Layer 6 of a small transformer language model trained on English Wikipedia (12 layers, counted from 0, width 64). Numbers have three digits each and are written without spaces.
In attention head 1, each number of a token's query or key is one row of weights dot the token's vector x plus its bias. A token spreads its attention over itself and the tokens before it by the softmax of 0.177 times query dot key.
The model reads these tokens: "\n" "| " "20 " "S" "ep " "| " "15" ":" "30 " "| " "U" "z" "be" "k" "ist" "an " "| " "0" "–" "3 " "| " "South " "Korea " "| " "15" "–" "25 " "| " "12" "–" "25 " "| "

Query weights of the head. A number n stands for (n - 500) times 0.0017.
q0 (bias -0.012): 520557463508413488569547493482584452478610524592498494509490478547401522522502517593608458481388413466448395536393434495499418524560438437431448403314427456636603466457647651408419574663493579
q1 (bias -0.073): 337412453700379653498445589459410446445432488530467501489401583360710474353522593583427550675426368453590514504655554492407361363569594427471367485507632659556576380738474338522689467590650492
q2 (bias -0.088): 573624436476338718517582634300604404441613458736399564390485377400539395375576559646559426551418401506638516455759573495559559410392552545462494456462344612326500405619557401468625337675460597
q3 (bias 0.004): 370337447510520384556517459432520635556486485522591406503612709651596366488507462414435616492648487426466634496459565520425446465656404454433709516727556402619343557488488308536445605246567491
q4 (bias -0.058): 559612515552541507501425538512551463388664415424459567479380509387524500609584494597467475517499389478448351719555362486575350585414490441430485583321420434538598530575589454612387468502602597
q5 (bias 0.069): 526452417398498318352602556461365400442409368393584578582696511516349497360596456431601501243513722508590281542293471380466582481385523682500720320763543441585534467491636550465539657347513511
q6 (bias 0.005): 292427512531505644596472508382430401549535493463503503486620651404518567484460545729502490537493579314518432537407369537440536396692453553556384524585535644642518355500534557412736561423518346
q7 (bias 0.144): 662463632307644326576747251407458451523370334499505443703583167603508578463501449407519520228453619563339381351240577368527494585364358653520497296712638624364492670527628880369474759407341530
q8 (bias -0.043): 153632774576377506639395709650741513375524647563596318416351565404507588499308516423425572591496293686517651388617521282587482592541542440485246586304454483224647386576478505513504476685487576
q9 (bias 0.085): 774568366419688316517655384359468422498440424475348664641623632432519685435352417474578575562455572388500416541417488202521395565506246617534578593452333588588447560355410616620338590534508564
q10 (bias -0.032): 417416553637583613335370623440433548362450365422445474473444653599754367625567421557331365443523404443650534719542525498457352404530437549395595436526553496726334538652629521638563482357468437
q11 (bias -0.074): 343441501528423555478499457504654485379431349489466550378521484487599414517521417532493331277420549596593400595517603494599617316474480521656632505564339461435643320758713546642537546439390662
q12 (bias -0.057): 416438442562609641697440554704560465637575644402578533485371455512566654682373576418487478623414385350391582446518519382604443414728482579322484560262459388586375447687231375462379447525662554
q13 (bias 0.077): 759496325419416358417802333476433496654604415503393488547739335541464535506544413564735560412331655366442228490127525649407405534435481717509591109718520564653535641312620482278524719477516384
q14 (bias 0.011): 584393501551465533569583593470492551517379609453481464498559425530417523600482561548589438558433581401459560461480522544572538652514431532401575588511505478489442478475452429449478602463420449
q15 (bias 0.080): 585470308291451406510677431268518542682540309567404419654632404222428611498608531501520705626684479389285479474493559460531471430318505496547443451580742496585469401538358312545510579511483411
q16 (bias 0.047): 551470457442376436461623506405648481492653497549409504520545479461557427403513514461569382620530466620511544495400490475452486820577330582560561596642402591277513439405485401307496523512528527
q17 (bias -0.015): 537409353324442464349504506492556588489566427547475528423519400419215531543516686632535455375555439516384437547770530657552629363535437544588481504469528485540477431472788501358481635404521454
q18 (bias -0.026): 319509663441476478405248754833536615423591440324671602468432724452482420589449465423231549622699478628461556502708625584469574619573589478449231705546420414369370555422380298592352341241578584
q19 (bias -0.042): 412413454483511436577497536422364450380459554559377516486487350505654550493608608598544410370450566479506292502399364394570368497432419427438635477625597414487705379734571540587573493673545630
q20 (bias 0.026): 431223388438497354603457511382266417501286568441441624569611536595523394355535588602516489286457609525524378435418465489520457284493510619425776441639532541482472364619541546536554651442496567
q21 (bias -0.010): 547623586690429361698518566351385624514457518517341501582519440207610522529396589485545475422501478357674490586464243418750356762528520660341395652475427457307457382624393397534520446459454612
q22 (bias -0.026): 384414355671603555450519473464347489495422557357399445482533659500584604515667531428567431580393425433480517557422536320472480479628451535357427506473477548636573453446506483480521551671675395
q23 (bias -0.063): 550611541485538529604423458418462544449534380572486745440517467359967467211378442593304256551709348593772367444678408606642570471510585526460252704529364625348320377629556400456670317510402698
q24 (bias -0.009): 403497558371411601564464548512501539509578459506501658467484350537654499482597334633462318615595590669561514494659505458567688481527536517433600468567485385427315372657429569579489474423381526
q25 (bias 0.039): 487365588603503504516429699633331522589399479355476441598420463508508484513471526462501540667401539436458523501385437541427522650707422583400318500672524500389377500535509464367585631333471424
q26 (bias -0.043): 456678424582539666332395643579596427348443698446661549370479528555598519439375585467416386478625325559566663430695629543400611523472585466535364649426458500298489430513522684453448277545377465
q27 (bias -0.063): 346560486462509556614444639578728530421423761531680471422527528389581516366425551350341521574511337602486562407764675303532517570469548459489346558367429479278521365498383184607299399634712599
q28 (bias -0.123): 364601751478327521512436563748641491346608439426512541300429505566581433570531487354385470368563577680622439529624528485644585652417581486454404569541324367376549522679618350603391322432572745
q29 (bias -0.025): 402436668436424399496305543614608507525592475485665459484412500440191565453409599432515541414505450592605497460668471443548623491565611352513358631466470448460574511350487492537459506425515562
q30 (bias -0.069): 611637422371551614459380524436504522518708440505511683406519616322417577565588455621520452681536338484568283668736401680536440429490533445516495604308381550697439512462427384641373333539596470
q31 (bias 0.064): 388536633621744591300326554605479543464461537420655478605421582461685591503416229454361512619634503524592619656426502481392437685452435451567371612565595412432497557261483514571584556228362349

Key weights of the head. A number n stands for (n - 500) times 0.0012.
k0 (bias -0.174): 562614387435379769321551357561691383553528467562443603403601433477328703450492426516455598470355692490464475343539462547416537591591584644724409281414497528714514483480464445504511725276314519
k1 (bias -0.284): 406488596635510680710592473623533476554598547561498627574504429424501582449279381580497286498269610642370473354606410377451548511627593735515492439339454614255536307664519497276405526496420591
k2 (bias -0.258): 514363536418342627410577367662716585462438464647641605530748479384337704417449311589372371474441758687419392550510458469410302422697423634717478478325483483457599271642666595348433608548326552
k3 (bias 0.170): 511407466629697383438330708223362557514480649437356439388299306513671296588547514531490571367514399497652547576536387503656460631245626363220563716541350569457532643408363733544717462653509699
k4 (bias -0.269): 448480487451381753488524418724530390568623547592548536348680508462465716502442354480420465530298800488476506315453594418485601514643371792738524439366478519693470264563580507443493714482292472
k5 (bias 0.162): 671487389369644441405553475473376702565524535631397643184461499670290274659526683626647538433523423333477684460579431463434423413679508301524479373555605464425468839318584473666411505500366401
k6 (bias 0.246): 571520479450476310281672530517413487590440408496396679556390314568560383414446645496640390516684257623531708310573496590530650483567704408406623311513609382329550673588308414448412413423529343
k7 (bias 0.322): 558495247697574366512364506272454636538364475588565551351588407542302307472644781452693523629624254317616666545549483568411581447536638151472596560593700333447420808344415491671464253479614377
k8 (bias -0.218): 443614619430593760522479331615641346624472423569559589672605507296462797519410263362387357657289791514463410539457411523531449493548344644700371477356404545544452174643579620477453683471443580
k9 (bias 0.290): 574447229593652250406474496287331711695459614522347371455491572581554476750498670467582628415590278350532472462431446607442543538707705208430455724634646415622475666300202493519570320573502428
k10 (bias -0.110): 522592339604637734329394710562404369530600698444649563322265357636450520548501387737490488466309715688396422365582559488441542451473591669532610480295508512479638306491518421466577591575403273
k11 (bias -0.273): 456498633401449629548607407517419379481422444464492530770708433539363687606329211634411380497591727518469323668339388548536404497375210669493702465391376499762599357478686568506505552488466384
k12 (bias -0.160): 342520380521455575736452391596444336565511406401579442714629386447734765478621372652493479377288747490334355362591358566493658404504387756455260682334480553584462266345494564339553799681551431
k13 (bias 0.279): 508410381539538292539498593260470588441503483601379385422528448673326243494876702549599586366661312423453777481506556551511489574482623213327593500740612502379490892294437552444454361420656392
k14 (bias 0.209): 383576530587528228522488582341331555505501494317349448563404567663521216330665609497651682407694159603532533602384497612512507596341574302357578481631650462548533735449334456435539265608685561
k15 (bias 0.300): 583347391474577307433421689336402615366428756559533516483583552609518027546621789438588584471465358417708623456536348506461538493723682336538444450640563533293409701423235641456362269599473569
k16 (bias 0.237): 743465477389517432293540468370613742631303555628482425421672617494350442476490519498626536541432574406604430486476533466568479499672616141478451477561666305333499496474360574542462331548421584
k17 (bias -0.034): 613447590372434512236401561738258463366400359599429550333692493756401330479667566495474501354559748569584424356511478402437439324532699677621625350586502466441603632666706352570551648371516392
k18 (bias -0.199): 448577678218689696454417441670491418461497545476731439461437494387717750507320336284277295639377765595516362650436492245712605427512264661526418530286488640362466272728613505485518733632518583
k19 (bias -0.227): 480430608604359644675722301514512476564494304593495508631516490454511496473374367641506533391427494290407431527323505491455544494519499793599679498355481678814533491508423578495387541440471618
k20 (bias 0.060): 689459535526637204786566489327363732464336491596488640291463472541509262501519604804656518285653296405506609369412388574542534454608563553428656489506593472431379767507370442431658245380480574
k21 (bias 0.084): 278317429574586456580666577210406536720463486531200525512504516561422310369681555589689436673481465407465633491371312639454599539639296314461426716516749494576495480575078494458610354632430826
k22 (bias 0.103): 573518522626481337595487516478401504572601614402399468631373636617528506487221667693523788413375285376405446406347611583546587518339649310401602507560574479547562552513455434252441505429427425
k23 (bias -0.225): 611296486375480698554651229366494564429325581471409658632601472408522636387274285470436393549528736595545333804550640490477448363559278664561412656339417587485675276832592419509616629419264598
k24 (bias -0.096): 500565320400440598412578404542727465480126606553606526662673454386590580508396346615441455508355586564479411502556571573405464375604299720687459551314561489464574344544737601588517548641537381
k25 (bias 0.249): 459577488580649354612505633328329544505435492458513528493421597550502333355548715546630444500493290475559679455565513519560612530388609351241485485601779434367522644424377374480572322560788442
k26 (bias -0.343): 493496656377380713458498294622553437563562503496484459641435507324475737496371131464373520572419706684455261659676468462504449391613473540728411450319430511552533309642695344678559682500489503
k27 (bias -0.310): 376460767393493555681453258643626394548413361495578493703628472459523798509256328419404409530425737495477314670414437554558439430591259605610434585381339592408493298629571701399535639690374561
k28 (bias -0.258): 433447628353543741534586388655598360468466446506585497561685520426458787506339244485399343530438766559388405556411473454482481417386131703643556562331428568630502362589638577536461736531319565
k29 (bias -0.278): 373559599394575646377550395845592438525481371557640640387634601446548686610293492337456425543436763462477492538471445507614489436502351867598377475491468432423429310624718501555443713349399522
k30 (bias -0.212): 418474514314335511441630461790554301443539475532577340494593549659733607627469435462370500418496730521543510508503659555489586418616266667611526441384405455455688201582565469279484650540359409
k31 (bias 0.255): 349577503662601507479358646356443489656584544267509362630220664556567491614367553343599512643531446528524716536521627491653703465570483349351471423418527369484490548480494526677590192624703243

The vector x that enters this layer's attention at each token. A number n stands for (n - 500) times 0.0096.
0 "\n": 333584668511461592468453458654548388515478470331593561878629530475573635497490406461475481516448524548464337526480512501413565461440402588474479487356497495526513310586489475519486503460443421
1 "| ": 433519601517517566520500512564517436519389503414464547913548506449584658507518340493357435545418607584451429474401452418535472523486395659468439451417464514464490264550526531506503626508464486
2 "20 ": 483464585570545639616451570471618448536367388448638524807532448352475686504454329618474463603355553413444436564520510414455441463420351576573444446432556501492460290589536576560522608470476364
3 "S": 407465545497537666531453406502554462537509427612492457725806528501512651400517322459447422567487569570436354446473460455407530587488351597518454470345532460476587379718510501408463613575424341
4 "ep ": 561511453487478609491574492539545393506476396552459536868578396459521618524508366448421418628463693479457506478528521515448444458429317638567449469383524503467455344722459603418491515526486350
5 "| ": 474502552443488527493518521510537450482410479483470480942558487452564642512507358544309491542423621570449430451445461468545491497460339604530491470462485552436522302541551528474506617524456413
6 "15": 436489535462548457567553429459584379534421527520720459793659398433444634493358342597403479600290528487454390541496534528468505511429355578583442426488533519494538401546626609379537642500353403
7 ":": 481651523406531537539520379544570484524458405497508508783567479442542738519468414440537453560561714435422461339432607476554535429435299536362441467422460544567405329614524721477587540519331383
8 "30 ": 506494515545551486578396471490659488549487250463624559808556449415514727501382304495487440545427577455541476551573483493447462503422389543541415463460516504617456384467536570551509678468406285
9 "| ": 507466558467568458537510437529542497476433457463503518953525497498558657488437343451301467533451629551456485461442504417525495508477394562496443485484452538514516371472588503501481652509460401
10 "U": 500531519575520495592490499575567451466497315508511458754738519476498599436486374504590415509587503481421419571481557461447460536517261613656388363463398432514497393612563644413363650553408332
11 "z": 554554447351441502546497432412592484483493413486477563714869438559481619467506469494409519591438681521434340540515462542493478577504317578569360418489330504496467332590562617406512540542475394
12 "be": 631453449386391488551650428563649539636519406533528495685723466358475754477378368363506498498389658518515408407603488443443605399548248524530422480520378466515385485581552452480668504565493407
13 "k": 548442417362470495515553394506642505549478347547518544714851487470495635487381458419458455589430748539515400557537445513506574470520307546512312514487331499470420438494479541444588575439573439
14 "ist": 582465467367464491554573346635526482533527307467488652730772475454554614503373439362506438571397752465548406437482530582532624556548392635572386536474393496524441435458406573427401482486397399
15 "an ": 555416490486506565452456475556560487488555368502524608885539463523533616520454386390397462577451704437546499579547456504459547539593382582576493539428410479510427375518478508425517425447488259
16 "| ": 476467565455547465480507481544519489464445457468502457977569548478522629512454369489308511514457581524460458466455480466533493489463381568535511495506472549471506383476569519508500586478463367
17 "0": 472540539474553500475437349539605516501417384522635474831659492485450613509460337564573493530418616381494375505433554525466567459452394440527466442527480497434450435544537635440428816472363391
18 "–": 583504521493567529541567416619569421463427481580519473858527513456521716550403449435538443440467603414438530434479615476502547412393376561439446503492455478537555459489536660442439586470350254
19 "3 ": 473496501520676616501439517489595455522476364496624597901537523482463666469444330430457439562496545407443417529510528440460451457447431474557506479523511448548491420444597518544495596398414323
20 "| ": 512475538481597448514504449521517528455436465460506506967522531518542630491424355456302480502467594539458476458449516419499500484465425545502469494524451536513516442452613514510492620490449359
21 "South ": 555505472532530554473571509637631453542492356453433580865494513556492495377354413446529489612303662507571491385484566505430472436515343484553475422476560487554472519530612557360466507584373373
22 "Korea ": 523529521581559635454544585533605524514482310466522523864537510606534582458384457391419416570475590464529427462540428468495505469623301530596441455537549486502393436489620481411491445479409278
23 "| ": 523459544441543447486506515517504508472464448454494443970551550488502603490431439474313462532467576534493453439463462478567558490450406529531503479550489518464515395451626512497509604482451335
24 "15": 496474498431558401558524459454557413528436501512715447812663437470392627483319416525443468580305488464511386518502529540459559507441423504545452411572536507538541499467682617391537659459340358
25 "–": 607484527492551517547572404582563415460424460584512475865527511440508667539406501441562420459476598430439546416510602488526578417394409540442438491513465451527551485492563653433441570467346239
26 "25 ": 544467494540565508563437554438647463514427265467630583858534522418476641474398376458501436513436545441519488555553529443450508486455442501583445448510487483585458506421616551543517613403460253
27 "| ": 541467527476571429517500463500506537463447459462504512972520517518528611473424395449314457506490591540473489436455511427525527475453454524500465484550472529507520460444629503506492607487454332
28 "12": 478518487419569424566552432450522455518450519512727521824651415499389639450351388496487438565347504461489419529484551473438548497407439443493422395580541483562536555499630612404526715452350373
29 "–": 615494515507552504560576385563562423461421460592512521859521495448515660527414493429570407460493605432436569412512624472510559413401428523422419485517457455543545519491565642428440575472354240
30 "25 ": 551468486545564500570440545424646470509425264475628605853525513423479636462399379447512429508449542447516508552557546431443498484460460492574435448520479482587457536419624543540513611404469252
31 "| ": 548467520483575417523497453491507547461449457470502528967515508525530601467424396443317453503501588542469506433460521416518525476455472519492458489558468526510521493438633495504491604484457325

Token 5 "| ".
To which token does it give the most attention? 2 "20 "

Token 20 "| ".
To which token does it give the most attention? 19 "3 "

Token 22 "Korea ".
To which token does it give the most attention? 22 "Korea "

Token 12 "be".
To which token does it give the most attention? 11 "z"

Token 31 "| ".
To which token does it give the most attention? 30 "25 "

Token 28 "12".
To which token does it give the most attention? 26 "25 "

Token 27 "| ".
Which token does it look at most, and with what share of its attention? 26 "25 ", with about 70%

Token 7 ":".
To which token does it give the most attention? 4 "ep "

Token 29 "–".
Which two tokens does it look at most, in order? 26 "25 ", 29 "–"

Token 21 "South ".
Which two tokens does it look at most, in order? 19 "3 ", 21 "South "

Token 11 "z".
Which token does it look at most, and with what share of its attention? 11 "z", with about 50%

Token 10 "U".
To which token does it give the most attention? 8 "30 "

Token 18 "–".
Which token does it look at most, and with what share of its attention? 18 "–", with about 40%

Token 19 "3 ".
Which token does it look at most, and with what share of its attention? 19 "3 ", with about 40%

Token 23 "| ".
To which token does it give the most attention? 22 "Korea "

Token 25 "–".
To which token does it give the most attention? 22 "Korea "

Token 8 "30 ".
To which token does it give the most attention? 8 "30 "

Token 30 "25 ".
Which two tokens does it look at most, in order? 30 "25 ", 29 "–"

Token 14 "ist".
To which token does it give the most attention? 13 "k"

Token 26 "25 ".
Which token does it look at most, and with what share of its attention? 26 "25 ", with about 30%

Token 16 "| ".
Which token does it look at most, and with what share of its attention? 15 "an ", with about 70%

Token 9 "| ".
To which token does it give the most attention? 8 "30 "

Token 15 "an ".
To which token does it give the most attention? 15 "an "

Token 17 "0".
To which token does it give the most attention? 15 "an "